Layer 4 of a small transformer language model trained on English Wikipedia (13 layers, counted from 0, width 128).
A neuron's activation on a vector x is GELU(weights . x), where the dot is the dot product.

Input weights of the MLP neurons that the questions are about. A number n stands for n times 0.0026.
n0: 50 29 7 -65 22 -35 -56 -50 35 -36 19 42 45 -44 -11 -14 35 -54 -28 -43 1 18 13 -18 -38 51 25 -2 57 60 21 45 -25 -35 37 5 -24 32 39 -19 1 55 -5 43 8 -10 -4 16 -34 31 28 -13 -13 25 -34 -13 -34 -13 -33 -2 -30 -31 27 39 -28 22 -35 -9 -17 -4 -5 29 -31 3 -23 12 -38 -2 57 -30 -13 -36 -51 8 -45 29 29 -11 31 -24 55 23 -15 6 -76 4 -13 5 29 -22 -32 -82 30 -35 3 11 11 -7 -28 -14 -4 1 6 -15 -2 -13 49 -23 -22 -20 37 -19 26 30 3 -1 -23 22
n37: 13 -39 -9 47 0 11 -21 18 35 -75 14 41 -30 22 59 12 18 57 -20 -9 31 44 14 -44 -21 -39 19 28 11 -30 -7 52 -9 20 12 -15 -30 15 -49 3 -17 -16 -2 18 -4 9 28 -21 -10 14 9 -14 6 -3 -18 10 -8 2 -27 27 -8 3 26 -15 -28 -13 3 -14 5 1 49 -3 39 -43 3 19 -62 -20 34 -3 -31 -23 27 -7 3 -15 -38 -64 -34 -26 27 14 7 38 -6 22 -4 -52 60 31 16 -3 5 -16 4 -38 9 -40 -16 36 -17 -19 35 -2 -19 8 -3 18 14 37 2 -36 -48 32 21 -37 16 -52
n97: 2 1 -39 -13 -7 -7 -28 26 19 14 -17 9 21 14 30 42 -28 -8 -32 -30 38 -16 23 -13 1 -22 3 1 32 -8 28 -26 42 -2 20 24 20 79 -13 -15 12 20 0 0 28 5 12 27 -21 -6 3 -42 -25 -21 -2 1 -3 19 -44 -66 7 -20 6 8 -30 40 -26 19 -20 10 -4 -7 -4 -12 19 32 -32 -33 -13 35 -10 6 2 -4 -4 9 21 -14 -13 -30 -19 -6 12 -30 33 5 7 1 -34 -34 -1 37 -12 55 -32 -18 -6 6 9 -3 34 27 -14 -20 -20 55 8 -22 -24 62 -39 26 -33 1 18 -1 -1 -6
n109: -8 15 -25 -15 21 -4 -8 -13 -5 24 9 -41 8 12 -3 -3 -21 1 -35 -5 4 -30 2 -1 -3 -30 -18 17 6 -45 34 31 -52 21 9 8 44 10 -43 -39 -23 16 16 -20 -28 -1 -3 33 -7 -37 17 -3 26 -19 -12 -2 7 41 -51 -14 56 49 19 -2 4 -1 -5 -40 55 -10 45 5 -15 7 -1 24 40 -27 20 31 -27 -16 -26 -12 -12 -3 17 35 -16 -36 -13 41 -15 -7 -18 -4 -10 16 -16 -14 -33 28 -59 -7 -16 -27 -27 -21 -13 -11 46 34 -2 -26 44 -48 -11 -26 9 -7 -10 7 23 4 52 -24 -1 -26
n128: -21 -27 8 6 8 2 -26 5 -2 -39 9 -6 17 -37 23 -10 -45 22 34 7 -69 -18 23 12 -47 2 65 -35 4 9 6 9 -6 -2 11 8 24 0 -15 13 5 -21 7 50 -12 -36 15 31 -7 8 -68 -10 -13 7 -17 15 -25 -2 -31 -23 38 24 4 -30 13 26 25 -2 -3 33 34 64 17 49 -6 -18 12 -19 0 8 13 -50 -6 -33 -44 28 38 3 -6 -33 -1 14 43 -21 7 -22 9 19 -19 -34 38 -30 -53 -17 11 48 -10 36 0 -13 -21 23 27 -10 10 6 -20 28 -51 24 16 6 -2 2 6 27 26 -35
n151: 8 39 18 -35 22 18 19 17 -7 -11 36 50 -15 -37 0 -30 5 3 -52 -27 22 7 -64 -2 -34 7 27 56 46 41 -6 3 -1 24 9 -35 -10 -49 -35 15 -12 15 34 13 -9 -40 15 -52 46 10 37 6 12 -45 12 45 -53 6 27 2 -6 -29 16 7 -23 -26 21 -12 2 -16 18 32 -21 -26 41 -9 -27 2 3 -32 -62 26 12 -33 -8 -9 -24 3 -17 6 -7 -17 6 -3 30 -29 56 -24 42 19 18 -29 -29 -13 6 -4 8 8 40 -2 -49 -24 -13 -41 6 -36 26 30 -29 -11 -15 -14 26 8 -50 33 6 -17
n189: -31 5 -42 29 -26 21 8 -60 -2 7 30 -9 16 -8 -13 -1 17 -45 -2 44 -2 -25 49 -5 -11 5 17 -17 20 12 12 23 22 19 5 -22 -8 3 -34 -11 64 19 -10 -17 -10 -75 1 -32 -16 -15 -19 7 -3 6 37 -34 14 -48 57 46 2 -2 14 -65 -2 12 57 -5 -2 0 0 -19 31 16 13 2 -2 15 -9 23 -27 30 21 32 -58 -13 -13 -37 -11 21 -17 12 31 29 -27 -31 31 2 -25 23 20 47 9 19 29 24 -22 -20 -2 -18 -15 32 -6 11 -37 -34 8 -19 -5 -25 -21 -35 -11 -38 9 -10 14 -20
n303: -12 1 50 20 13 45 -1 7 11 -34 -30 42 42 8 -24 -35 -49 -28 -47 75 8 0 40 -17 -1 3 7 14 -48 19 19 37 13 44 3 -24 -52 -23 33 9 -25 -28 -15 23 -17 -27 19 -14 49 -29 59 -19 42 32 -25 -32 -1 -31 -22 -9 1 11 0 52 39 37 -61 -45 46 36 -15 18 25 -23 9 61 -1 -8 -17 34 -15 -10 -13 -9 -11 -24 14 -7 -41 -3 -12 -32 83 47 -5 -7 46 -2 -37 28 -6 1 39 37 -31 25 -25 -14 -20 31 -44 21 22 -61 -10 -41 -5 -4 -75 -30 42 -10 14 37 6 69 -31 43
n306: 9 -18 11 -24 -25 -15 -36 2 -2 15 -40 4 -4 -42 14 36 -32 23 -7 28 -50 -15 -1 23 -47 16 -27 -41 -48 31 17 -2 -25 38 -8 -5 5 -95 -49 -4 25 31 26 -9 2 16 -8 -24 20 7 27 -30 -16 0 31 15 -10 40 7 42 33 -25 -5 -25 18 -56 -14 -18 -28 -6 -9 -22 -18 10 45 -6 -55 7 61 3 -21 40 -4 49 -10 38 13 -18 -22 21 16 4 -3 3 5 14 -18 -26 42 6 -20 73 0 1 -8 2 -6 14 7 5 -3 -7 -55 -35 -6 -16 -14 -10 4 -6 -25 14 9 -30 16 11 -17 -7
n331: -16 29 11 -57 6 45 11 34 4 11 21 -37 37 -61 3 34 33 9 8 27 57 9 -45 67 -38 -8 -9 4 47 43 4 -8 28 6 4 -52 13 0 -24 -4 -42 21 15 -20 -5 -6 0 3 0 3 33 15 -45 -36 -6 -26 25 -4 14 16 -1 -15 4 -65 -46 54 -26 17 19 -14 -12 26 10 40 -23 23 -30 -77 -2 -18 22 22 27 -47 15 -4 -5 33 7 40 20 -36 2 -12 7 6 -34 -28 29 13 37 -8 -4 -19 9 2 -36 -29 40 47 12 -51 -12 27 -16 -59 44 24 1 -29 -20 4 -12 -34 20 -1 -6 -44
n431: 6 60 -27 -3 12 -17 -27 21 11 -40 -30 -28 0 22 -19 16 10 -28 15 -23 -4 -2 22 -71 3 11 -18 2 5 -20 -8 -15 -2 -38 -42 20 -31 -11 -34 34 -2 -4 -54 14 23 -17 -30 39 13 12 4 -13 9 49 -20 64 -28 14 -10 34 24 -11 26 -25 2 -2 30 11 19 65 -27 51 43 -21 31 26 -2 -45 -30 -8 -16 15 24 -2 -19 37 -1 7 48 33 -10 10 34 -21 34 24 2 34 3 -15 29 13 12 8 -11 -21 -9 -30 39 -19 -26 -20 29 -28 42 -37 26 -13 -8 -15 -9 -10 52 24 5 -23 -7 -28
n448: 43 18 26 -3 6 21 -47 -41 2 17 1 -29 30 14 5 -8 -4 24 -26 14 -18 1 -29 -21 -6 13 0 -12 -5 4 -47 26 -18 -21 15 10 -6 -3 -15 -14 33 33 28 38 -2 -12 6 -11 -23 -14 42 -3 2 -45 6 31 -6 19 -44 47 -17 17 23 -39 10 -5 12 20 -10 36 4 -11 10 -49 9 32 74 -22 12 18 -26 25 29 -36 -36 26 39 13 6 -10 6 -23 -12 2 11 -8 -7 21 -9 5 -44 -1 6 -9 3 49 2 -6 39 -22 -4 16 -23 -21 -44 -48 19 37 0 25 -20 -1 -45 -24 22 -52 1 -38

Each question shows a token from some text and the vector x that enters the MLP there. A number n stands for n times 0.071.

"19": -16 3 -42 3 -9 -2 17 6 -8 24 12 -13 -4 0 -4 -2 9 -8 21 4 15 12 -1 3 4 18 -16 -18 4 8 1 -8 -12 22 10 -7 13 -15 33 45 2 5 9 11 -4 70 -32 -14 -6 5 -9 -13 -8 -13 15 -8 19 -8 -12 -30 -2 -14 -36 -18 -23 -1 -4 -28 -6 -3 -14 2 7 20 -6 -8 16 22 -13 24 10 -6 -12 -1 45 -11 -6 35 -19 -4 -24 20 5 -4 -4 21 -9 7 16 6 -14 22 -1 -19 -7 -23 -8 26 -4 -52 -3 2 61 -13 3 9 3 15 -7 6 25 19 -29 -20 -1 -19 9 0
The two highest activations, in order: n109, n97

" ": 25 1 -23 9 18 -10 -44 -3 10 -1 5 7 -24 0 4 -5 21 28 5 -20 -3 -9 7 -3 10 3 10 -10 19 37 9 -9 1 17 -14 -28 -18 -41 10 41 -8 -23 -13 1 32 14 -47 -8 -22 1 30 11 3 4 -5 -15 5 14 19 18 13 -36 -11 15 -8 2 7 -6 -28 6 8 -12 3 17 -12 -5 11 7 -21 5 -7 -18 7 0 25 -25 -16 -16 -8 -4 10 13 -21 -8 -22 1 3 20 8 -3 18 15 21 -7 3 -5 -8 9 -4 -25 -16 -17 27 -21 16 15 -23 -13 28 18 17 5 -21 -30 14 0 6 28
The most active neuron and its activation: n37, at about 0.56

" the": -19 11 -23 4 -9 -7 13 9 -10 11 24 -14 -20 -3 -33 -19 26 21 1 4 -4 2 -18 -9 7 -1 -10 -14 -6 26 -10 -7 -4 -9 -4 -16 -23 -28 24 -3 -6 -17 4 10 13 25 -22 -4 -16 -50 12 18 3 -26 1 -5 9 -10 5 18 19 2 -11 26 -7 -1 24 7 -7 4 -9 -14 22 21 -27 -22 14 -7 -16 9 -6 10 -3 -4 64 -29 -11 0 0 4 -4 18 -13 -1 -33 -12 20 34 3 2 7 1 9 -1 2 -15 1 33 -14 -16 2 13 43 -13 21 0 -17 5 29 18 24 23 0 -29 16 1 9 -14
Which of these neurons fires most? n109

"enc": 1 -2 2 11 -25 -12 23 -2 -11 16 -26 -7 2 8 -41 -17 -10 41 -3 -2 18 -21 12 0 11 16 8 20 3 9 4 15 -12 1 -7 2 -6 10 36 28 -2 -18 13 16 -10 -17 -9 0 7 14 -19 12 7 -8 15 -10 -6 -20 -13 5 -9 -6 -18 18 17 -4 -42 -7 -18 -17 -28 -7 -15 -4 -20 7 16 18 -14 38 -5 -19 -11 13 -20 -31 6 23 -28 -5 3 14 9 3 4 -23 7 24 -3 18 -1 1 27 -5 6 12 -3 48 20 -49 -15 -7 27 -2 -22 -9 -5 3 46 -6 9 19 -30 -18 13 -3 -6 16
Which of these neurons fires most? n303

"ant": 2 4 -22 -4 -20 2 22 -12 -25 10 -1 11 -13 29 -11 -12 -11 16 1 -23 11 -5 -40 16 -1 -27 10 0 14 20 -7 1 -2 15 -20 -15 -6 -17 -4 27 24 -24 9 4 2 35 -4 -2 7 -3 17 15 -10 -30 12 -22 -2 0 -7 -31 -29 -28 0 2 -6 4 -12 -22 5 3 -14 0 9 4 20 -5 0 9 -31 0 0 3 25 4 52 -9 -2 21 -24 9 9 -1 -7 -30 4 6 5 -2 9 -17 42 9 -4 -4 -4 -16 -8 32 -2 1 -18 16 56 -5 2 -5 5 11 19 30 35 -15 -19 -6 -4 -12 23 5
The two highest activations, in order: n151, n331

"5": -5 12 -22 1 -25 3 33 -2 -19 17 7 -14 16 0 1 12 -10 15 24 12 26 -26 -46 -5 25 -12 34 15 -18 21 21 -9 -6 11 -4 -12 3 -7 -19 43 16 -9 17 1 -5 26 -18 2 -38 -21 -6 -3 -6 10 10 -4 5 0 6 5 -8 -60 -24 1 -3 7 2 13 -18 0 -39 6 -18 6 1 0 -5 7 -40 26 -12 2 -10 -5 22 -6 -11 35 17 32 15 18 5 9 -16 -5 -27 22 0 20 11 10 -1 -9 7 -6 15 35 3 -51 -1 1 16 -28 -13 13 -15 -16 3 2 0 9 -10 -17 -2 -11 -7 26
The most active neuron and its activation: n331, at about 0.23

" |": 17 9 -23 -7 -13 6 -20 -5 5 31 7 21 -9 8 -22 -19 20 21 11 -19 -13 7 -9 -5 21 3 10 -17 -1 35 -12 -3 19 -9 -26 -11 -20 -34 39 58 15 -6 10 1 20 10 -24 -15 -25 4 22 -9 -10 1 3 -28 2 0 -16 22 -6 -29 -5 16 -19 14 -6 5 -31 19 -1 -13 1 14 -18 6 11 20 -23 20 -5 -2 28 8 -11 -15 -9 12 -6 6 19 1 -26 -4 -25 -10 13 14 -7 11 18 17 11 -17 8 1 9 23 -3 -11 -18 -5 22 -26 12 8 -9 -1 15 -2 1 22 -42 -7 7 -27 -15 24
Which of these neurons fires most? n448

" V": 32 -6 -5 -1 -2 4 22 -15 0 33 -9 13 -23 2 -34 6 1 41 36 -15 -2 2 -18 -12 8 -6 2 4 2 18 6 11 -1 1 -13 1 -27 -16 2 26 -1 -13 -14 17 20 13 -41 -20 -5 0 -8 -8 1 -15 11 -24 8 1 -5 14 6 -52 -19 10 -17 10 -5 6 -13 23 -1 -6 0 -3 -20 -11 29 13 -18 26 -12 -12 3 -30 16 -40 -28 -14 0 8 13 -4 -11 -9 -36 14 21 19 6 -17 -1 4 4 -16 12 14 1 46 6 -8 -28 -1 18 7 0 -6 -1 7 37 9 28 23 -52 1 11 -7 11 20
The most active neuron and its activation: n448, at about 0.28

"S": 26 -21 7 19 -10 -20 26 -5 19 30 -11 10 -26 -25 -7 22 10 30 16 -16 2 7 -2 -7 4 12 -10 0 1 29 21 -7 -12 4 -14 -19 -16 -5 -3 45 -14 -28 -18 1 9 6 -58 -6 -16 3 3 -3 21 -8 17 1 5 1 0 23 -14 -35 -14 23 -23 -8 7 -3 -16 17 -5 -3 -21 25 -13 -2 5 15 -26 8 -8 1 -10 -16 23 -48 -7 -1 -3 1 1 -2 19 -14 8 -3 26 20 0 3 24 15 13 -1 -13 -13 4 25 -18 -64 -14 12 40 -17 3 16 -2 9 27 14 10 -15 -16 -23 13 4 -7 9
Which of these neurons fires most? n151

".": 6 10 -21 -8 14 -12 24 4 20 17 -7 -1 -19 40 2 -19 10 13 13 8 4 -24 -31 -37 18 4 17 -17 -2 21 12 -30 1 8 12 -21 5 16 -14 40 -22 -27 15 10 3 25 -37 -12 -13 -26 2 -2 7 -1 25 11 -11 -1 9 -12 -6 -20 -19 7 1 17 8 2 -2 0 -9 12 -10 -7 6 9 -32 18 -35 18 1 -14 14 -1 27 -26 -12 25 -6 14 11 -10 -12 -7 -9 -14 -6 27 -16 -1 0 15 18 -11 -13 -26 19 12 19 -46 1 -19 44 -2 25 9 -11 1 -1 -4 18 10 -20 -27 2 9 18 22
Which of these neurons fires most? n431

"2": -5 4 -37 9 -38 1 27 -8 -11 24 5 -17 6 10 9 15 -8 17 20 14 30 -21 -46 -10 39 -11 24 10 -19 26 24 -18 -7 5 1 -12 12 -6 -20 31 6 -13 9 1 -7 15 -17 0 -38 -15 -5 -9 0 -4 -9 -12 3 -5 22 4 -5 -49 -34 -3 1 3 10 6 -14 -7 -32 2 -13 8 -2 5 -5 6 -29 40 -1 8 -7 -4 36 -16 -12 33 26 25 4 17 9 4 -24 -4 -15 18 1 10 20 8 7 -10 11 -6 23 29 3 -42 -16 -2 24 -18 -12 15 -10 -19 -3 13 -2 3 -5 -6 -10 0 -6 33
The most active neuron and its activation: n189, at about 0.38

",": 2 22 -9 -6 -25 -38 12 11 -7 -9 6 -6 -27 3 -31 -7 10 44 10 -6 -4 25 -34 -18 15 7 16 -4 0 35 3 -15 11 -4 17 -9 -16 -20 0 -6 -10 -19 11 -2 -7 51 -37 -2 -15 -27 2 26 8 -16 3 -22 14 -31 -15 9 12 -14 -25 -1 -13 -2 -3 3 -14 -7 2 17 -17 35 -5 -4 11 -6 -1 24 -2 -12 20 11 25 -11 -15 17 14 -14 -13 6 -9 1 -15 -18 15 43 -22 2 -2 5 7 3 -3 10 -2 30 16 -27 -11 8 63 -22 19 5 -1 -21 2 4 22 39 -22 -18 4 2 13 2
Which of these neurons fires most? n128

"et": 4 1 -3 29 9 -1 22 -14 0 33 -4 9 7 12 -4 10 -1 11 -4 -15 -11 -3 -13 -12 18 12 -3 -5 -15 6 -8 23 -10 4 14 9 -6 10 28 72 8 16 -6 28 4 20 -5 -5 -46 10 7 -1 -13 -23 13 -15 4 -10 -21 -6 -6 -20 -25 -12 1 0 -30 -19 -31 -11 -27 -12 -20 3 -19 9 -27 19 -20 16 -2 -11 13 -3 -8 -11 -5 -19 -10 -3 21 41 -16 -5 -26 -6 12 3 5 10 5 17 2 -1 7 -14 8 12 -13 -37 -9 6 44 -33 -3 27 13 40 10 22 5 21 -15 -45 1 5 -4 -15
The three highest activations, in order: n97, n0, n37

"im": 5 -1 -17 -21 -32 -6 8 -11 6 19 13 12 -18 -14 -18 -14 2 16 23 -10 -6 5 13 -4 47 2 11 16 8 29 -18 -7 8 20 3 -14 -28 -25 -4 16 14 -12 10 17 15 14 -33 0 -5 -8 8 -10 25 9 3 -42 13 15 -10 -22 10 -33 -11 21 -7 0 -9 3 2 -11 -27 -10 -13 17 -25 1 5 -7 -40 -10 1 -26 12 3 41 -14 -7 25 -21 -1 37 6 -5 -11 -27 7 8 18 10 -10 29 5 2 11 7 15 0 40 -5 -27 -19 17 52 -3 10 15 -24 3 6 -14 12 -13 -15 -25 -18 3 8 5
Which of these neurons fires most? n303

"ley": -20 15 -5 3 -15 -27 40 -1 -2 21 1 -7 0 15 -6 3 -1 37 -3 -19 -4 -21 2 -13 21 -8 29 -7 -29 17 -8 9 -6 2 11 -2 8 -6 18 45 -16 -8 11 5 -26 30 -14 -17 -27 -24 -1 -6 -5 -3 12 -1 10 -1 -12 -19 5 -14 -14 -11 -23 10 -8 -1 -30 9 -18 -16 -12 18 -12 21 5 22 2 29 8 17 6 23 30 -8 3 48 -22 22 8 26 -11 12 -45 6 -23 11 -1 10 33 17 1 -21 14 19 20 16 -7 -38 -7 2 -3 -29 -8 -4 21 4 -13 -11 10 -1 -36 -18 -3 -10 16 17
Which of these neurons fires most? n306

"C": 21 29 -13 4 19 12 20 -15 14 33 4 -9 -4 14 -5 9 -25 -2 5 2 2 3 -3 -8 20 16 16 -4 -8 13 22 2 -28 10 15 10 -2 -13 14 38 -10 -4 -13 -20 -5 34 -7 -2 -36 -30 -30 -20 -2 -5 1 -27 -9 0 -7 -24 -9 -12 -1 8 -7 9 14 -13 2 -2 -12 -9 -12 0 3 -1 4 15 -18 30 15 -26 -5 11 12 -10 -7 29 -27 -4 -6 15 -20 9 -34 16 12 8 -8 -4 -9 30 19 -11 -13 -41 27 35 4 -48 3 -4 55 -34 14 20 -6 -16 -8 10 20 7 -17 -22 8 2 10 -2
The two highest activations, in order: n109, n97

"4": -2 24 -21 -4 -27 8 11 -3 -16 16 6 -12 1 2 3 7 -18 10 18 8 22 -16 -53 3 13 -17 33 17 -12 25 27 -8 0 10 9 -1 16 -16 -5 49 15 -9 19 8 -2 25 -26 -6 -28 -16 -10 -7 -8 8 8 -13 21 0 -4 9 -9 -65 -40 -5 -7 12 2 12 -33 -2 -38 10 -13 16 -4 -9 -1 5 -25 9 0 6 -10 -10 25 -8 -5 37 7 11 18 10 -1 6 -30 -8 -23 15 5 15 -3 12 11 -11 14 -9 25 35 -2 -35 -1 4 28 -32 -3 17 -1 -16 -5 12 1 23 -9 -6 3 -17 -18 23
The three highest activations, in order: n331, n306, n97